Layer 4 of a small transformer language model trained on English Wikipedia (8 layers, counted from 0, width 96).
In attention head 0, each number of a token's query is one row of weights dot the token's vector x plus its bias. The head spreads its attention over the tokens so far by the softmax of query dot key.

Query weights of the head. A number n stands for n times 0.0036.
q0 (bias -0.176): 6 -3 13 2 6 17 -1 18 -4 -16 -18 2 20 -16 -4 -6 -12 16 -11 23 -10 -25 -30 28 1 10 -6 -7 1 -15 15 16 -7 30 6 2 9 33 12 -22 39 21 23 -7 21 10 -1 -3 -10 23 -7 33 -15 6 -8 36 -32 -12 -21 -15 -2 -24 1 15 -11 3 -26 26 12 12 18 3 0 -8 4 -14 0 -12 10 -43 4 -11 2 -16 -8 -16 -1 12 -1 -15 -5 -27 -33 -8 24 20
q1 (bias 0.104): 4 -4 -17 12 -44 6 26 3 -9 19 17 0 -8 0 10 -4 13 -12 -47 -5 29 12 3 -10 23 -22 17 -6 19 16 0 -23 24 -3 -15 -14 -6 -21 -5 14 8 -2 -8 11 15 -3 1 29 2 -2 -7 -2 5 0 26 13 -22 -19 15 -6 23 21 -14 -16 18 -11 -12 9 -22 20 -7 -11 -15 0 6 14 -7 23 -19 5 -11 2 -19 -31 1 12 26 20 -6 -9 -2 -2 2 8 -1 0
q2 (bias -0.116): 9 8 9 -6 5 0 9 8 2 7 -14 -19 12 -25 -2 -21 -5 14 -13 18 -14 -4 -17 13 1 21 7 1 -1 3 6 1 4 -7 -8 12 -4 -11 12 -23 -19 4 10 -12 17 22 12 -8 7 1 2 18 -16 -20 -1 8 42 14 2 -17 -3 1 2 -2 11 -10 0 18 5 -10 18 -3 -5 -1 -15 7 9 -24 10 3 10 -6 22 -14 1 -16 7 -4 -6 -12 1 -7 -15 0 -4 -8
q3 (bias -0.049): 30 -17 -4 11 9 1 -20 -5 10 7 0 44 -25 14 0 -4 15 -33 10 0 -36 8 23 -13 -19 5 -2 -1 -15 -11 12 14 22 -31 -7 7 6 2 -4 -17 -16 -2 4 -23 -8 1 3 -29 23 22 13 -3 31 18 10 4 3 7 -37 8 -23 19 21 -13 -14 15 -13 17 16 0 -1 9 8 19 0 4 22 -25 7 9 11 -4 -20 -16 0 -33 -5 24 -13 13 -23 11 10 -1 5 -15
q4 (bias -0.405): 28 16 9 -23 -32 17 -13 -12 2 5 -25 -16 -8 -7 2 -13 -4 24 -19 10 -15 -23 -23 -12 19 11 -19 30 20 -22 -28 12 -23 19 6 1 15 14 45 9 -6 7 17 -1 4 6 29 17 -7 8 -13 13 -17 -20 39 -20 -10 -18 8 -22 15 -13 -11 21 -17 -25 -12 9 5 -5 48 -18 8 -5 2 -13 -21 -2 33 -18 21 0 32 -10 -9 -20 0 -10 0 -13 15 -27 -26 -31 22 -6
q5 (bias 0.751): -11 -47 -35 50 8 -61 30 -25 13 59 39 -18 -15 35 35 21 41 -3 9 -17 8 47 48 10 -21 -17 30 -33 -16 33 -20 -37 4 -29 -1 19 -15 -35 -73 -45 5 -44 -46 -61 -55 -13 -12 -4 36 -3 39 -53 67 54 -23 1 11 39 12 35 -13 36 13 -52 8 14 45 -70 -2 5 -47 11 -11 -27 1 -11 6 1 -50 22 -35 53 -17 35 2 29 46 9 -33 7 -19 26 49 35 -16 42
q6 (bias 1.395): 19 -51 -79 68 -22 -48 32 -15 26 62 40 -29 -37 14 19 -28 26 -25 -39 -5 -12 61 22 32 2 -8 63 -30 28 11 -53 -49 15 -42 -37 29 11 -35 -55 6 -14 -38 -34 15 -59 51 -4 -10 49 -2 8 -22 36 11 -40 -44 23 16 -1 56 26 30 13 -30 29 23 -14 -27 -46 -63 -15 -15 -28 -68 8 -2 -51 60 -23 25 -49 28 9 46 61 61 94 -41 -33 -35 22 55 -2 25 -46 -9
q7 (bias -0.015): 37 -11 -22 -3 -14 -1 28 5 -1 -14 -40 4 33 1 9 21 15 22 -34 -19 -14 18 10 -31 15 -29 -22 4 -3 8 -12 10 21 -15 13 -4 26 1 -4 -8 13 -6 1 2 23 -5 -1 14 -9 8 -49 2 -3 0 -2 4 8 11 13 -9 16 15 -17 5 -14 -16 40 7 21 1 -24 -8 -7 3 -7 12 14 -3 10 18 -11 12 -42 -4 -28 2 -23 -23 -11 6 2 1 13 -5 0 -19
q8 (bias -0.019): 3 8 -7 -2 -17 -17 26 -13 18 23 -30 8 -2 -9 8 -14 -15 18 11 16 -6 -11 2 0 12 14 8 -14 -11 -69 -11 3 40 5 -11 -7 -7 -20 -8 8 -26 2 26 33 -15 27 -5 2 -6 13 -2 -1 -36 -14 -12 -27 14 -8 -9 -14 -5 36 -19 4 19 -11 12 26 -25 -6 3 8 14 8 7 33 1 22 18 34 -11 -25 7 -13 21 -16 -13 -23 2 8 -4 2 -2 -1 -10 22
q9 (bias 0.010): 23 9 -4 -16 -8 7 19 -5 4 -20 21 -13 2 -15 1 -16 19 9 -2 5 3 1 27 33 -15 -14 -10 11 -4 9 -33 -8 10 -8 -10 9 4 -4 -15 10 -27 1 0 -1 10 -2 15 -16 42 -21 -6 12 -3 -10 21 7 4 -1 5 -6 -11 5 -11 -6 -16 -2 -14 -20 -3 6 -17 -4 3 14 -1 16 9 9 17 7 6 -22 -4 17 7 -9 0 7 -8 4 8 -2 7 16 3 -11
q10 (bias 0.038): 9 -3 -7 -11 -1 3 -5 13 -16 21 1 1 -37 -26 17 -6 15 -13 -10 30 -16 -27 -42 -14 11 -20 13 23 32 10 -24 7 42 4 10 -17 -19 -1 23 1 -6 -26 -4 -11 -10 15 31 18 -20 27 10 -15 0 -11 -9 -12 8 6 9 -7 -3 -13 6 3 6 -8 -3 14 -8 -4 20 -22 15 19 20 8 -1 -1 -32 -18 -16 13 -18 38 -9 -4 -21 19 36 23 20 -10 1 -11 -10 -30
q11 (bias 0.010): 4 -1 -17 11 27 19 20 6 16 -14 -18 45 11 30 17 1 -20 -6 -23 -25 24 1 -6 -15 0 5 0 1 18 -36 12 -11 -31 -7 16 1 59 11 -2 22 35 -14 -4 -22 20 -3 -24 -18 -30 -5 19 16 30 18 3 -12 10 -18 30 5 -9 -15 10 -17 1 -4 38 -16 1 -16 -24 19 -2 2 -11 -20 8 -17 -15 12 -3 12 -29 -13 6 0 -9 18 -11 -6 -33 4 17 0 -6 18
q12 (bias -0.018): 28 -34 -21 22 18 -10 -16 21 4 -33 33 -4 31 2 -9 -10 5 9 -29 20 22 -26 4 -18 -19 6 -7 -7 6 -2 -21 -23 -39 -21 14 -6 -12 3 -1 -41 20 11 11 -19 2 17 7 -26 -31 22 -1 -6 28 11 1 7 -11 -9 14 -6 10 7 9 14 8 2 -14 13 21 23 -9 -6 24 -16 -7 -8 -3 -50 15 -18 -16 8 -14 3 -18 -11 21 20 -31 37 -8 29 -9 -10 -14 -1
q13 (bias 0.080): 9 -1 22 6 2 18 2 -21 7 5 6 -10 2 14 -18 -4 -1 -14 -36 9 25 23 -20 -10 8 3 9 23 17 -8 -36 0 -27 38 17 -13 -2 -7 10 36 -8 -13 -7 -10 -3 -20 -5 3 24 -21 0 2 11 14 -5 16 10 6 -12 5 6 -7 5 -12 -36 -28 -26 -14 -8 -18 15 -5 -12 -13 9 -19 2 30 12 3 9 1 14 0 1 -2 15 14 6 -27 -8 -12 -35 16 -7 15
q14 (bias 0.059): -5 13 -8 2 -18 37 13 4 -4 -3 -3 -16 -2 -19 -24 1 10 1 -12 2 -25 10 -36 -7 -7 6 4 -3 14 -19 -12 -5 30 10 -11 8 8 4 7 40 -9 7 12 49 13 28 8 16 2 11 10 36 3 -23 10 -17 23 -12 -10 -13 3 -18 15 -14 18 -20 -24 41 -37 -43 18 8 -13 -6 -10 0 -30 19 21 8 -10 -18 -1 -14 18 14 3 -35 24 -13 -5 -2 -29 7 -22 10
q15 (bias -0.030): -10 -20 -14 12 -54 -10 14 9 -25 -12 5 -8 18 -15 19 3 -3 4 -18 15 -2 -13 4 8 11 -1 16 -4 19 29 3 16 25 0 -11 9 19 5 18 -6 -35 -5 -18 18 -10 -16 -4 14 -46 4 -8 -13 -17 31 0 -18 -7 7 -4 -14 20 10 1 -8 7 4 0 -4 9 8 2 -5 28 18 1 15 -3 9 2 28 14 -6 -26 17 -14 2 -1 -1 7 8 8 -9 6 -16 18 -15
q16 (bias 0.043): -1 -18 -18 5 -1 19 6 27 -10 9 4 -22 22 -25 16 -13 -27 -35 -22 26 0 -10 0 -36 35 9 -6 4 41 5 -14 -5 -13 -17 -1 -23 -13 6 12 18 24 -3 -2 -26 13 3 39 2 2 10 -17 11 16 9 -3 47 -2 1 9 4 9 6 23 9 -6 -11 11 22 15 -2 2 -1 -34 -11 -26 -7 -17 -4 -10 -17 -11 -6 -12 -15 -25 -2 5 18 -9 22 -17 24 -16 -2 -17 -3
q17 (bias 0.043): -17 3 12 -6 -9 -3 19 -7 38 -28 30 -6 2 23 8 11 -2 16 6 25 25 16 2 -13 22 13 1 -16 17 -65 3 21 5 1 -15 0 -4 -25 -1 -8 8 21 3 -4 31 -13 7 3 29 2 28 -27 -39 -8 -38 -12 10 11 -22 -5 -3 9 -18 -1 -3 0 3 28 -12 21 18 17 -15 -26 27 -7 3 6 -17 10 -1 -1 9 -27 23 0 -17 -2 4 4 -15 0 -11 -2 -8 -12
q18 (bias 0.122): -10 -1 14 9 -24 11 -22 6 9 -20 15 1 -18 39 -9 -6 -11 2 15 1 21 18 7 -21 -5 9 11 1 -7 -26 -1 15 -4 0 -26 12 -29 -14 16 -3 -21 14 10 -9 -29 -37 14 12 22 -4 -5 26 3 -13 -12 -6 -7 2 -46 11 -4 -12 10 14 -7 35 -32 17 -27 10 -11 22 -8 -13 -11 -11 -22 5 19 10 -10 -20 13 -17 42 8 21 8 7 -7 -9 11 -45 6 2 -30
q19 (bias 0.085): 23 17 -10 -5 4 -27 11 -6 13 18 -8 31 -26 2 16 -19 11 28 -6 -24 0 16 10 -22 20 -22 -30 -16 -12 -21 -19 22 2 7 4 -22 24 -4 -7 -26 10 -8 6 9 -2 -5 -34 -3 -38 13 -12 -6 -34 12 -10 -18 -25 -1 28 1 3 -5 10 3 -26 -17 8 11 -12 11 9 1 8 5 -5 -8 21 3 -7 15 -5 6 -10 -13 12 -18 45 -20 -9 18 18 -5 20 20 27 -25
q20 (bias -0.017): -7 26 18 8 4 1 24 0 8 -1 14 1 -17 13 23 5 16 -20 27 2 -6 8 -29 10 -4 6 5 3 -8 9 -17 -1 -2 27 -1 -3 27 8 3 -20 -13 -25 -9 7 -4 -5 -31 -8 -3 11 21 9 -37 -1 -21 -14 6 5 -11 -5 -15 -14 10 -3 21 -3 13 26 -35 34 11 13 3 -3 -3 -5 -10 -8 -24 -19 -16 3 -27 26 7 3 -24 -34 12 -22 5 -10 2 2 0 -21
q21 (bias -0.072): -12 -5 21 -8 9 -5 3 -6 -3 20 -38 -1 -20 -14 0 39 4 22 18 -29 6 16 -5 -22 -27 -30 15 -12 -45 22 29 -22 -36 6 16 7 9 -2 0 -18 38 17 -3 -4 20 -12 -28 23 -19 -11 2 18 -8 -2 29 -7 -13 -33 8 2 14 -47 -15 9 3 12 -10 -1 0 0 -11 -2 0 -6 10 -14 7 -35 8 8 -9 16 -10 5 -13 21 -4 3 -1 3 -4 -8 0 8 -6 40
q22 (bias -0.083): 30 2 5 -5 13 -16 12 -19 22 -12 -13 21 3 10 -28 17 -5 30 10 -54 -7 22 5 15 -29 -3 -4 -2 -12 3 -2 -9 -7 -7 -2 19 0 -2 -3 -20 -43 1 -1 35 -7 17 -20 -15 -9 2 -6 19 -32 16 6 -26 27 30 -1 2 -28 -11 -14 -28 18 6 5 6 -3 2 8 11 5 10 -4 -25 4 3 31 21 22 0 26 24 25 8 -20 3 -18 -12 -4 -8 19 8 1 8
q23 (bias 0.079): -7 -5 0 -20 -10 2 3 8 29 9 23 -1 -4 0 -16 2 23 4 16 -21 -2 -7 -14 3 -12 -8 2 4 -3 -22 -35 -5 -9 15 -26 1 13 -12 19 -3 2 -41 26 -2 0 6 10 -12 11 22 3 -4 -31 4 10 3 4 -27 2 7 -8 4 -22 -16 2 4 7 24 1 -7 23 3 31 22 8 28 -13 7 11 -7 -5 8 -13 -21 -4 -6 10 1 23 -41 25 -18 -3 4 -19 -2
q24 (bias -0.079): -7 12 12 -13 20 3 -13 22 -2 12 -5 -9 2 -19 20 9 -29 -26 10 6 33 -17 -39 -1 -3 -18 29 -14 -5 3 2 -27 -2 17 -8 -5 -8 5 -3 -9 13 -27 2 -13 34 19 3 -1 11 -11 4 4 19 32 -33 -9 -1 23 18 10 14 -33 7 0 5 -22 36 -17 -1 -11 -19 10 -17 9 -3 -27 -12 -9 0 11 -6 3 -30 15 37 -6 -6 22 2 8 8 1 -5 20 5 14
q25 (bias 0.080): -5 -5 -21 -8 0 5 7 -1 -12 -3 -11 -13 -11 -16 0 -19 11 5 6 0 -29 8 -31 -21 27 3 0 -8 6 26 -6 -6 -9 -19 5 -20 -23 10 12 -2 15 -8 -7 32 13 17 -5 0 -21 39 1 -21 10 -29 26 -41 -4 3 -6 -30 -13 -33 -6 5 12 0 14 13 9 5 7 -16 6 20 12 -21 11 24 -16 -23 15 10 18 -12 -7 15 30 -22 4 0 -18 6 7 -19 -3 32
q26 (bias -0.084): -9 3 20 0 -19 -10 -17 -9 4 -5 -11 8 0 0 -7 7 -7 -2 7 8 -6 -3 18 -2 12 -13 -2 20 -1 -22 20 -4 41 6 -1 -2 -22 -4 -8 -2 -53 37 -13 -4 11 -16 21 29 31 -31 3 -20 -2 6 -4 18 -11 3 -6 2 -1 1 33 6 18 28 7 19 9 -18 -3 -17 -6 2 19 -3 0 -27 -19 10 16 -9 20 8 -9 2 14 4 -12 -29 2 -19 -9 19 -1 -22
q27 (bias -0.022): 10 -9 4 13 11 4 -18 20 -36 0 -12 -9 2 -16 -6 4 -22 -16 12 10 0 -13 18 -14 5 7 -12 12 1 63 -7 -25 -8 -2 -12 14 -25 7 4 -6 -23 -6 -20 4 29 -1 26 4 28 -1 -13 12 -2 -16 -7 36 8 31 -21 15 -3 11 -1 3 -5 8 34 26 0 -8 -5 3 -20 -26 -5 -10 -10 5 -22 6 -2 -15 2 14 -21 -2 -26 30 -5 17 -15 17 -21 -27 11 -5
q28 (bias 0.154): 3 9 -18 9 -19 -4 -13 28 26 8 11 -10 6 -5 -13 -29 -7 7 -14 25 -19 -5 -44 -16 27 18 -5 -5 18 -38 -28 -1 13 16 -1 19 -1 -3 22 -10 5 -15 12 7 -8 16 -3 15 -18 3 -6 16 -8 -14 -23 -37 1 -29 -11 -14 16 -20 18 8 23 -3 -21 38 -29 -1 -5 6 6 -15 -4 5 -21 10 3 -2 -17 -3 19 -9 15 4 37 -38 8 -12 24 3 -52 12 -2 -14
q29 (bias 0.018): 16 -10 10 9 4 -15 1 3 -3 3 5 13 6 36 -26 -5 11 37 -13 -63 7 1 -16 1 -8 -8 4 -19 3 30 5 5 36 -10 5 43 14 8 10 -7 -13 -14 3 -7 -10 -7 21 9 -30 -31 6 2 1 -8 11 -5 15 18 4 -9 -15 37 -17 -6 -27 14 -10 -14 -2 2 -8 -8 1 18 10 -2 -1 29 10 -10 2 24 -2 7 6 -7 -42 8 24 18 14 -24 27 -36 -4 -28
q30 (bias 0.089): 9 -1 -11 -27 1 4 -22 12 -10 -3 14 -22 -8 -3 -4 -8 29 -5 4 21 -5 7 -2 -1 5 4 19 18 -1 19 -3 -4 12 4 -22 -1 18 1 10 28 9 -5 11 -6 4 -18 19 -8 7 1 -5 13 11 -10 -3 -2 -23 6 -4 -1 26 -10 14 22 -28 8 -28 -8 -4 -38 6 4 -1 -40 -12 -28 -22 34 6 -8 -9 -26 3 -16 16 12 1 -17 8 10 16 1 -40 8 2 -1
q31 (bias -0.042): 1 -9 -8 8 9 26 -21 -9 -5 -18 -26 47 -46 -9 12 -5 30 -4 -12 42 -11 -7 -10 15 -16 -9 -3 24 -9 1 -35 -7 31 -11 9 -3 -7 8 -11 -31 10 1 -18 -11 -2 10 21 8 -39 22 -12 -5 27 4 0 15 2 -22 -1 1 34 -29 0 -3 -6 2 16 0 7 -18 -8 -1 11 11 15 15 5 2 10 -15 -5 -1 10 -5 1 2 -6 -2 -15 24 -17 -7 -1 -2 20 9

Each question shows a short text with each token's key, already scaled and adjusted for position as the last token sees it. A number n stands for n times 0.034.

Then comes the last token's vector x. A number n stands for n times 0.064.

0 "script": 14 39 71 -10 -1 9 23 5 5 1 7 -6 -7 -1 -1 -1 -3 3 1 1 -4 -3 3 0 2 4 -2 4 -5 9 -1 4
1 "ion": 7 34 64 -13 13 11 22 0 4 4 5 -4 -3 -1 -1 3 -6 0 -3 1 -3 -4 4 2 2 0 1 1 -3 7 0 4
2 ";": -5 38 74 -12 4 17 27 6 5 0 -2 -13 1 -1 3 0 -1 6 0 0 -8 0 -6 1 -7 4 1 4 2 2 7 -1
3 " ": -20 38 80 -13 -1 16 22 4 -4 2 1 -4 5 3 2 0 5 1 -2 -5 -6 0 -1 0 3 1 -1 6 -1 0 2 5
4 "cell": -9 35 82 -17 -16 24 22 6 -2 -2 5 -2 1 -4 -6 6 -6 -6 -6 1 0 11 4 0 5 1 -5 5 -4 7 -1 3
5 " ": 11 37 86 -12 -22 20 20 2 -2 2 4 -4 -1 2 -1 2 4 0 -2 -8 -3 -1 0 -2 4 0 2 9 -5 0 -1 3
6 "cycle": 18 36 84 -12 -5 26 22 4 0 0 6 -3 -8 -1 -4 1 -4 -4 -2 6 3 5 2 -3 2 0 -2 4 -4 7 1 0
x: 1 -15 -25 26 3 -43 -2 3 6 11 -3 19 -6 -8 -3 -7 7 -2 -6 6 6 28 10 4 28 -32 23 -4 23 6 7 -33 -9 -29 0 -2 9 -16 -52 12 3 -10 4 30 -47 2 2 -2 -7 9 -8 -38 4 -52 10 -14 10 3 -1 11 -1 13 3 49 5 11 -15 -4 8 3 0 -49 -13 -28 10 9 9 1 5 27 -3 26 1 4 -16 15 22 -29 -14 0 16 31 3 -12 -12 -21
Which token does the last token look at most, and with what share of its attention? 2 ";", with about 60%

0 "0": 13 38 77 -13 7 9 23 6 5 2 -1 -4 1 -9 2 -4 1 3 -6 1 -5 -6 -4 1 -2 6 -3 1 -1 -1 -1 2
1 "1": 1 34 74 -14 15 11 24 6 5 1 2 -2 4 -8 2 -3 4 3 -7 2 -3 -4 -3 1 3 2 -4 0 1 -1 0 -2
2 "1": -12 33 74 -14 8 13 24 6 6 1 2 -2 3 -8 2 -4 4 4 -7 2 -2 -4 -3 0 3 3 -4 0 1 -1 0 -3
3 "1": -15 32 74 -14 -6 16 24 5 4 0 2 -2 4 -7 1 -3 3 4 -7 3 -2 -4 -3 0 3 4 -5 0 2 -1 0 -2
4 "1": -3 31 74 -14 -16 18 24 5 4 0 3 -2 4 -7 0 -3 3 4 -7 4 -2 -4 -3 0 3 5 -5 0 3 -1 0 -2
5 "0": 12 31 77 -14 -11 22 24 4 4 1 2 -4 0 -9 -1 -4 1 4 -7 1 -2 -5 -5 -2 -1 10 -5 2 0 -2 -2 1
6 "2": 17 29 76 -13 4 23 25 5 5 -1 2 -1 4 -7 0 -2 1 3 -7 4 0 -3 -5 -1 3 6 -4 2 2 -2 -1 2
x: 25 -15 -7 13 -16 -17 3 5 -25 3 2 27 2 19 33 -13 7 -20 7 12 -7 20 14 9 34 5 28 32 0 9 -17 -25 1 -1 -63 -36 17 -14 -20 5 -20 14 0 -10 -11 11 -31 -4 29 -20 -7 9 2 -3 -1 -12 2 4 10 7 29 -6 -28 3 15 8 -13 -1 1 -19 -9 9 -19 -3 5 3 4 17 32 11 -32 3 14 8 1 6 13 -7 -18 -11 -5 20 -15 2 -31 -6
To which token does the last token give the most attention? 3 "1"

0 " |": 8 36 72 -8 5 12 25 5 3 2 0 -6 3 -1 1 0 1 3 -1 0 -6 -1 -3 1 -3 1 -2 0 0 -4 4 4
1 "\n": 2 29 80 -8 2 22 31 1 4 4 -1 -6 4 -1 6 -3 -4 4 3 0 -3 -2 6 2 -2 -3 -1 0 5 -2 4 5
2 "|": -5 31 70 -7 7 17 26 1 0 2 4 -5 2 -1 -4 -4 2 2 2 3 -5 0 -3 0 2 -2 1 2 0 -5 6 6
3 " Uni": -16 35 80 -11 7 19 24 0 1 3 -3 -7 -2 -2 -7 -2 -3 0 4 2 -2 1 5 -4 0 0 -3 2 -6 -3 4 2
4 "Pro": -13 34 87 -6 -14 21 23 -1 3 -1 -2 -3 0 -5 -5 -7 -6 3 3 3 0 3 1 -1 1 -4 1 0 -4 0 5 0
5 "t": 11 27 70 -9 -16 20 21 -6 0 5 -2 -2 0 -3 -8 -5 -6 4 3 1 -1 -4 -1 -2 2 1 1 -1 -4 -3 2 3
6 " |": 8 29 75 -9 2 26 27 3 2 4 2 -10 -1 -1 -3 -3 0 3 -2 0 -3 0 -7 0 -3 1 1 1 -3 -6 8 2
x: -9 -17 -16 13 4 -13 3 -2 -10 15 -2 10 3 15 0 -14 10 -1 2 1 11 -13 -2 -1 -2 -13 11 -23 -5 3 -3 -10 -1 -6 -18 -11 -2 12 -33 -8 2 1 -4 -16 1 20 17 15 -4 -12 3 -22 6 2 -3 11 51 -12 -1 53 24 -8 18 -75 2 -5 10 -3 -2 -20 -9 0 -2 -20 10 9 -13 21 6 -12 -16 2 6 17 -2 11 38 -3 -9 -5 -14 17 4 2 -7 4
Which two tokens does the last token look at most, in order? 1 "\n", 4 "Pro"

0 "0": 13 38 77 -13 7 9 23 6 5 2 -1 -4 1 -9 2 -4 1 3 -6 1 -5 -6 -4 1 -2 6 -3 1 -1 -1 -1 2
1 "0": 1 37 77 -13 15 11 23 6 5 2 -1 -4 1 -9 2 -4 1 3 -6 1 -5 -6 -4 1 -2 6 -3 1 -1 -1 -1 2
2 "0": -12 36 77 -13 9 14 24 6 5 2 -1 -4 1 -9 2 -4 1 3 -6 1 -5 -6 -4 1 -2 6 -3 1 -1 -1 -1 2
3 "1": -14 33 74 -13 -6 15 25 7 5 1 2 -2 4 -8 2 -3 4 3 -7 2 -3 -3 -3 1 3 2 -3 0 1 0 0 -1
4 "9": -5 32 76 -12 -16 19 24 7 8 3 1 -2 0 -7 1 -1 -2 7 -7 2 -3 -6 -1 -1 2 4 -1 0 -3 1 -2 1
5 "6": 13 33 80 -11 -14 21 24 5 7 2 1 -2 1 -3 0 -2 1 4 -6 2 -4 -6 -2 2 0 4 -1 2 -2 0 0 1
6 "2": 16 30 77 -11 4 24 25 6 7 1 1 -2 1 -7 2 -4 1 4 -7 1 -1 -5 -4 0 1 3 -3 3 -2 0 0 2
x: 20 -24 5 23 -12 3 5 2 -31 18 15 21 -1 19 17 -18 -8 -19 9 14 -11 34 7 3 34 0 21 28 9 19 -24 -22 0 1 -66 -25 12 -23 -13 7 -23 17 -3 -9 4 13 -25 -1 30 -13 -6 8 11 -17 -2 -13 7 -7 -6 13 23 -14 -24 2 16 6 -18 4 -5 -20 -12 -6 -16 2 2 6 3 29 23 -2 -30 7 10 11 15 7 17 -1 -9 -19 1 14 -9 -7 -24 -17
Which token does the last token look at most, and with what share of its attention? 3 "1", with about 30%

0 ",": 7 42 76 -6 2 11 25 3 5 3 3 -12 5 -4 -2 5 -1 3 -1 2 -6 -7 -5 6 -4 0 -1 3 2 1 3 3
1 " missing": 8 45 75 -10 11 10 25 -1 6 0 -1 -3 -1 -3 -1 3 -2 7 1 -3 -7 1 -1 -4 -1 0 3 -2 -6 3 0 0
2 " the": -2 33 58 -5 8 14 26 4 2 -1 4 -2 1 -2 4 -2 -1 0 -2 -2 -4 1 -2 2 2 -2 -3 2 -3 0 2 7
3 " p": -14 37 76 -9 3 19 25 0 -1 1 -1 0 4 0 -6 -8 1 0 4 -2 -4 4 -1 -3 8 -1 -6 5 -2 0 5 1
4 "od": -9 34 76 -15 -12 22 23 0 1 4 1 -6 -6 -2 -9 2 -8 4 0 7 -1 -1 2 2 1 2 -2 2 -6 4 6 -1
5 "ium": 9 38 81 -9 -16 22 21 1 1 -1 5 -4 -2 -2 -4 -3 0 -6 -2 5 -2 1 -1 0 -1 1 -4 4 -2 3 -1 3
6 " by": 7 32 63 -6 -3 24 27 -2 2 2 1 -7 2 -3 -4 0 0 4 3 0 -4 -3 -3 0 0 -1 2 3 -1 0 1 -1
x: 1 -6 -18 -12 -1 -25 3 16 -9 -42 -6 -2 1 10 4 -13 -10 1 -14 -5 3 7 4 13 -11 -4 31 14 -4 27 -36 14 1 -16 -9 3 3 8 11 3 5 14 -14 21 2 2 -5 7 -2 9 -3 -3 3 -2 -2 -11 -8 3 -16 24 6 -14 -9 -46 12 21 2 7 -3 -15 -8 -11 -15 -15 34 -1 9 1 -33 15 -11 11 4 7 6 -9 72 2 -14 -18 -12 23 -14 23 1 3
To which token does the last token give the most attention? 6 " by"

0 "0": 13 38 77 -13 7 9 23 6 5 2 -1 -4 1 -9 2 -4 1 3 -6 1 -5 -6 -4 1 -2 6 -3 1 -1 -1 -1 2
1 "6": 2 39 81 -10 18 11 23 6 8 2 1 -2 0 -3 3 -2 1 4 -6 0 -5 -6 -2 2 0 2 0 2 -3 0 0 1
2 "9": -13 37 78 -11 11 14 24 7 9 3 1 -2 -1 -6 3 -2 -2 7 -5 1 -4 -7 0 0 1 3 1 0 -4 1 -1 2
3 "2": -16 36 79 -11 -7 17 24 6 6 1 1 -1 2 -7 3 -3 1 3 -6 1 -1 -5 -4 0 0 4 -3 2 -1 0 0 3
4 "0": -2 33 78 -12 -15 20 25 4 5 2 0 -3 0 -10 -1 -4 1 4 -7 0 -2 -8 -4 -1 -2 7 -5 1 -3 0 -2 -1
5 ";": 6 34 81 -13 -5 26 27 7 5 0 0 -12 3 -6 2 -1 0 6 -2 -1 -4 1 -7 1 -5 5 1 4 1 0 5 -1
6 " N": 19 33 79 -7 -5 25 23 5 -3 4 2 -10 5 -2 -3 -4 -3 1 5 1 -4 1 2 2 1 -1 1 4 -3 -1 8 5
x: -10 -33 -25 5 -4 -7 43 -48 -13 29 17 -13 14 25 -29 -4 -15 -27 1 -4 -17 8 3 -8 -33 24 5 -5 1 0 -16 -22 6 -6 7 -1 21 -44 -11 -1 -2 0 -13 21 -4 0 4 7 32 -20 8 7 11 18 -5 -18 2 -18 13 42 -5 -7 -16 5 7 21 -4 0 28 14 -4 -5 -6 -10 37 -2 2 13 -3 -3 -60 0 0 -13 2 31 -4 15 11 -9 8 46 14 8 -22 -7
To which token does the last token give the most attention? 5 ";"

0 "bin": 18 36 71 -15 -2 7 22 -2 2 -1 -2 -6 -6 0 0 0 -3 0 0 2 -6 -4 4 2 -4 -1 1 2 -2 5 0 0
1 "ding": 8 36 65 -12 11 9 23 0 3 0 1 -6 1 -1 -3 -2 -1 0 0 2 -7 -2 1 2 1 0 -1 -1 0 5 0 2
2 ";": -5 38 78 -12 4 17 27 6 6 -1 -2 -13 2 -1 3 -1 0 5 1 1 -8 1 -6 2 -7 3 0 3 3 1 7 -1
3 " pro": -14 40 76 -5 6 18 24 -3 3 1 -4 -4 0 -1 -6 -2 -5 0 5 1 0 1 5 -1 4 -4 0 5 -6 1 5 -1
4 "te": -10 37 69 -14 -12 18 22 -5 -4 1 3 -8 -2 -2 -7 1 -7 -4 -4 5 -3 2 1 2 4 7 1 3 -2 0 4 2
5 "in": 9 34 77 -12 -14 21 22 -3 3 2 4 -9 -2 -5 -10 2 -5 2 -4 3 -2 -3 0 3 1 -2 3 3 -8 1 -1 1
6 " he": 8 29 66 -12 -7 25 27 1 -3 4 0 -13 -3 1 -7 0 -5 -4 -2 -2 -3 0 4 -1 0 0 3 4 -6 1 3 0
x: 15 -7 -7 40 21 -8 11 32 -10 -2 -6 -24 -7 30 -11 -13 1 -31 -7 1 5 18 -9 -2 -1 3 28 -44 -17 -4 10 4 -3 -10 -6 8 -2 13 -23 -18 2 10 7 11 5 2 -18 9 9 -7 8 6 -9 5 2 -26 12 -9 16 8 9 9 -10 21 37 -28 -28 2 9 -15 -14 13 36 -36 -2 -11 -4 -5 -20 -8 -13 24 -18 -15 -11 -3 36 -16 -1 19 3 41 11 9 -8 -20
To which token does the last token give the most attention? 2 ";"

0 " D": 19 36 72 -10 1 7 23 2 2 4 -3 -5 1 0 1 -2 1 2 5 1 -9 -4 3 3 1 0 3 -1 1 -2 3 -1
1 "NA": 10 44 86 -9 19 10 21 2 2 1 0 -7 -3 5 -2 -1 -2 0 -2 5 -9 -3 6 2 0 -3 6 2 -5 2 2 1
2 "-": -13 39 83 -6 19 13 21 3 0 1 1 -8 -3 3 -4 -1 2 7 3 2 -6 -7 0 0 3 -3 6 5 -1 -3 0 0
3 "te": -20 36 71 -14 -2 14 21 -2 -3 2 -2 -7 2 -1 -4 1 -7 -7 -5 3 -6 1 1 3 4 4 1 2 -1 -2 5 5
4 "mp": -12 32 73 -18 -13 18 22 4 7 5 -3 -9 0 -3 -5 2 -10 0 -3 2 -6 1 2 2 0 -2 -3 5 -4 8 3 3
5 "lat": 8 32 75 -14 -19 21 21 3 5 1 6 -8 -2 -4 -4 1 -6 2 -5 1 -6 1 4 3 -2 4 -1 4 -8 4 1 7
6 "ed": 12 23 66 -13 -3 21 24 3 5 0 1 -5 -2 0 0 2 -3 0 -2 1 -3 -1 3 0 -2 2 2 -1 -2 2 2 3
x: 3 7 -26 43 -20 -2 4 -26 38 -2 32 5 -18 -16 54 -1 1 -20 11 13 -13 19 -7 -1 30 -5 11 5 12 -3 -14 -16 -7 -14 -31 5 1 -33 -11 -6 1 8 10 -8 -6 1 -2 10 13 0 13 -11 8 -9 4 -5 -19 -10 -13 34 16 -6 11 -1 -35 -15 -8 11 -7 -9 23 33 -22 3 30 10 -17 8 -19 9 -25 -28 -20 8 -10 -2 42 12 1 5 18 10 19 -9 5 -29
Which token does the last token look at most, and with what share of its attention? 2 "-", with about 30%